Layer 4 of a small transformer language model trained on English Wikipedia (9 layers, counted from 0, width 96).
A neuron's activation on a vector x is quick GELU(weights . x + bias), where the dot is the dot product. Quick GELU of z is z times sigmoid(1.702 z).

Input weights of the MLP neurons that the questions are about. A number n stands for n times 0.0084.
n42 (bias -0.099): 68 -8 -49 10 -23 27 31 -43 2 -21 -16 -30 16 -20 -7 23 28 69 58 45 12 -13 -48 -16 15 -4 -9 -10 -3 0 -21 17 -20 -38 40 3 42 24 -34 46 28 36 44 20 -5 25 79 39 36 31 16 -30 50 34 15 24 -7 -26 -19 11 -57 -35 -10 6 -17 -64 -34 -57 31 54 -50 -2 -54 46 25 -22 -53 38 -7 35 -42 -42 -31 14 -16 13 25 -14 -23 -86 -28 -59 16 -9 -15 -14
n60 (bias -0.216): -19 6 -19 -7 40 19 -17 34 -14 29 -5 12 -20 -54 -52 22 -31 10 -33 29 24 -22 -5 18 5 -25 4 -11 -30 4 -55 29 28 51 -23 -6 -2 -37 23 22 27 -9 -13 17 -18 -34 -5 -5 -22 -33 -18 -13 30 -36 53 39 -13 -5 -60 -34 -34 22 21 48 18 65 2 -31 5 -28 -3 -19 13 -26 20 -45 10 53 -20 69 37 -31 -11 -86 -26 0 -24 50 -22 4 2 23 15 26 -17 -54
n81 (bias -0.226): -35 -34 -16 -32 1 -30 -28 -6 -12 14 61 -1 28 -15 -15 1 -1 -31 -1 19 -35 -33 0 -32 -28 -5 -28 -5 -13 -35 73 -24 34 -27 65 -22 33 68 3 30 -81 -43 -9 -14 22 34 0 47 15 5 16 -27 20 83 -5 -38 -13 -21 54 -20 -20 29 -33 24 18 -94 17 -47 28 19 -17 23 -37 45 27 -24 -27 -46 6 74 -5 -58 -33 -4 45 40 -40 33 -11 -13 -28 -47 14 78 22 73
n87 (bias -0.263): -20 -9 -5 39 -19 36 33 -29 53 -30 -41 -11 -44 6 47 -6 -35 -13 38 9 -7 -24 -18 1 49 20 -37 -14 74 -58 80 -66 65 20 -34 7 -30 -38 58 -32 72 21 6 45 1 -66 41 2 -63 55 -32 -14 -35 11 -15 -18 -32 13 3 -9 58 -35 6 -4 -63 24 -18 -45 -6 -27 -2 33 15 6 -54 74 -16 50 -29 31 44 -44 -9 5 -4 24 43 -43 -15 -21 11 3 -12 -11 29 7
n145 (bias -0.384): 4 -7 -93 14 -45 -59 -34 -28 29 1 -24 -48 41 59 46 -6 -30 13 15 19 59 -2 40 46 -47 3 -40 8 10 32 -8 -32 17 27 29 17 -28 20 -36 -50 26 -51 63 30 6 -10 5 5 -12 -10 -37 21 22 -39 28 16 1 25 32 29 38 10 -80 8 45 40 62 7 6 -49 -70 5 -24 -72 56 52 31 -44 -73 23 -51 -29 -7 -7 27 -15 13 -63 6 2 55 0 39 -39 83 25
n212 (bias -0.190): 23 -32 26 80 -13 -19 -31 -16 30 -67 30 -10 23 -8 -1 -24 -57 39 -31 -30 49 10 -75 -63 -18 41 -40 -35 -80 10 38 -10 -6 -12 55 8 -9 -13 61 49 59 40 -54 -2 -10 39 6 -61 13 -31 -49 -31 -18 14 -15 21 -10 -27 51 -10 38 -28 8 -66 -8 54 7 25 -28 -4 51 43 35 25 -30 -11 -83 14 -9 2 23 16 -5 -27 37 37 38 -33 -59 22 52 -13 -10 1 29 6
n214 (bias -0.181): 13 39 5 -13 -17 24 -4 -48 54 -26 13 -35 -30 -14 25 -38 -30 -12 -63 2 23 -23 43 -27 0 -10 -30 9 5 -71 -8 -19 76 8 36 -34 -11 61 -59 -5 1 9 48 -32 3 71 -13 34 -1 -12 -42 -69 68 -28 -29 -10 -36 -46 -11 20 61 5 -7 -27 33 49 4 -25 46 -31 6 10 49 -5 -62 30 4 33 33 6 19 14 17 -36 -36 8 45 50 -15 4 0 21 36 -26 43 -46
n254 (bias -0.153): 14 13 -13 -5 20 13 -39 -4 5 2 -5 40 -4 -53 40 -31 15 -29 31 12 -53 -33 -41 10 23 -15 4 11 -54 -41 -23 -8 -3 -32 -13 8 35 -11 -28 47 1 14 10 -23 50 20 16 -12 34 31 69 17 15 -31 8 -15 36 51 -5 -6 34 -57 32 5 14 -23 -8 -3 -7 -28 6 -42 45 -35 33 -24 8 7 -46 14 18 -5 8 -2 18 -34 1 45 -35 -25 20 -16 -33 -9 7 2
n301 (bias -0.160): -20 24 -9 -14 29 1 25 11 44 38 -36 -22 -10 -50 -14 -39 13 -1 18 30 -12 -36 -32 27 -51 -8 3 23 -22 -47 16 -17 9 -42 -9 20 9 -50 -7 30 -8 -9 47 -20 13 25 36 64 -10 53 -13 -33 63 40 41 -63 24 15 -41 5 75 51 40 -36 -11 -54 19 -24 60 -29 -27 -25 4 7 -17 35 -22 -33 -33 8 14 -19 74 -27 31 -33 -8 -6 -87 27 -18 -17 23 15 2 51
n330 (bias -0.148): 54 2 7 10 -62 24 42 -40 31 -9 -66 -21 -54 -39 -18 10 -17 -23 -3 9 -42 1 -2 -4 15 -1 1 -9 1 -3 -48 -4 35 19 -87 -5 38 -21 -26 -21 29 8 67 -30 53 13 -24 37 16 16 3 -10 8 27 35 -5 -44 23 -13 -16 33 -22 -17 -55 17 10 -13 -22 60 -12 -37 5 61 20 -55 -31 16 14 7 6 -12 -14 81 3 -69 -28 86 -31 40 27 24 -1 53 57 -1 -60

Each question shows a token from some text and the vector x that enters the MLP there. A number n stands for n times 0.045.

"0": 21 19 11 -25 -25 -8 0 -36 -16 -11 3 22 7 22 21 7 18 -20 -9 -27 38 11 30 16 0 34 -25 12 5 15 29 10 27 21 -9 -5 8 -21 15 -21 -37 10 6 17 1 13 3 -23 -4 49 -15 -1 -10 -14 -9 19 -13 -6 17 6 -14 13 16 7 13 -12 -1 30 -8 -5 11 -14 -15 -51 -3 -2 40 -19 -5 -34 -10 -41 -23 -10 -33 -29 27 -2 -24 -6 -24 31 -5 36 -25 4
Which of these neurons fires most? n145

" and": 15 1 10 -16 -27 -16 -9 2 -10 -9 6 9 -4 12 17 20 40 -7 4 -36 62 8 9 6 13 28 -10 1 17 11 4 26 14 -20 -8 -5 -10 -13 8 1 -15 -23 -10 3 17 37 -5 -2 -7 65 5 -8 0 3 -22 -44 -8 -2 24 -2 -15 -7 23 -25 -16 -9 3 19 15 3 14 -22 2 -25 -9 -4 23 -12 -9 -9 -1 -38 -18 -22 -5 -23 19 1 -5 -5 -11 38 5 12 -23 -1
Which of these neurons fires most? n301

"mm": 1 -10 37 -1 -20 15 -6 -6 -20 29 13 -10 16 61 -32 11 51 6 -3 -16 11 -3 5 -16 -1 48 -19 17 16 -7 -21 23 -4 3 8 -1 41 -11 12 -27 -11 -13 24 -7 -25 38 29 -29 6 61 -15 -10 -8 -28 3 -4 26 24 3 -6 3 -1 34 1 -9 -6 7 -11 23 -18 1 2 -20 -22 33 -17 -24 -10 -13 -18 10 -27 4 5 -6 -37 11 31 -6 -17 -18 9 -47 -22 -54 2
The three highest activations, in order: n42, n254, n301

" to": 9 7 22 -29 -11 -6 -21 12 -11 -8 18 27 -10 35 -4 6 48 -3 7 -26 48 -8 4 18 20 32 1 4 -2 0 33 28 -7 5 8 9 16 11 22 -13 -29 -44 15 6 -7 29 0 6 -17 51 4 4 0 3 -11 -14 -2 -13 28 -11 -26 -12 8 -31 -17 -17 8 6 37 6 9 -26 -19 -14 -29 -10 21 -5 8 -21 1 -38 -30 -23 0 -16 -11 -20 -3 5 -22 32 21 24 -37 -14
The most active neuron and its activation: n81, at about 3

"ly": 34 -19 28 -13 -8 1 -5 4 -26 -9 -7 47 16 24 5 7 43 -7 2 -12 -3 -2 15 -1 30 15 -19 9 4 -3 22 28 -30 -10 11 -3 39 -16 11 11 -32 -22 -27 8 -33 7 -10 3 -15 51 -7 -5 20 -32 15 28 -13 12 31 3 -21 -13 15 28 -15 -31 5 -2 21 0 7 1 4 -32 -9 -20 -8 -1 -13 -11 4 -60 3 -10 -7 -25 15 12 44 29 -71 34 -34 6 -12 -9
Which of these neurons fires most? n81

" not": 39 -10 24 -27 -18 -6 -25 -8 -18 -15 9 37 4 35 -3 6 28 2 16 -19 50 -26 4 31 21 22 -17 -11 25 11 15 4 -1 -3 -11 6 50 -11 -2 -12 -26 -25 5 -3 -12 25 -12 5 -22 1 -5 -4 15 -27 6 2 -4 -4 39 -4 -27 5 -8 -29 11 -2 3 -14 31 6 30 -35 -7 11 -15 -16 -4 -1 -17 -2 16 -51 -16 -21 -9 -11 0 -6 -3 8 -47 39 21 27 -19 -2
Which of these neurons fires most? n81

"\n": 15 17 22 -26 -30 24 -1 -12 2 -8 17 15 -11 41 7 22 58 13 10 -45 31 -17 34 -3 22 33 -21 30 4 3 23 27 10 -22 -1 -11 -7 -19 21 -5 -16 -22 -7 -5 -5 10 21 -6 10 25 -13 1 5 -3 -13 -6 -1 -9 16 -34 -20 -33 27 -15 -18 5 2 13 20 -1 16 -21 34 0 -28 -6 17 -10 5 -5 -14 -41 -16 -31 -22 -5 -25 -3 7 12 -42 57 2 -3 -39 -11
Which of these neurons fires most? n214

"3": 19 19 21 -5 -47 -18 -6 4 11 -17 32 23 -2 16 0 -14 30 -1 -9 -41 10 5 5 16 -19 21 -6 34 10 17 36 36 -7 -5 -5 -6 19 -31 46 -21 -39 -4 -8 20 -18 4 25 18 -9 65 -32 -2 -13 -9 -2 -8 -1 -7 26 30 -23 2 6 -19 -3 6 -12 0 -1 1 15 -6 12 -30 8 1 9 -1 12 -21 -9 -34 -21 -39 -37 2 2 -12 -13 4 -6 48 7 21 -42 -15
Which of these neurons fires most? n87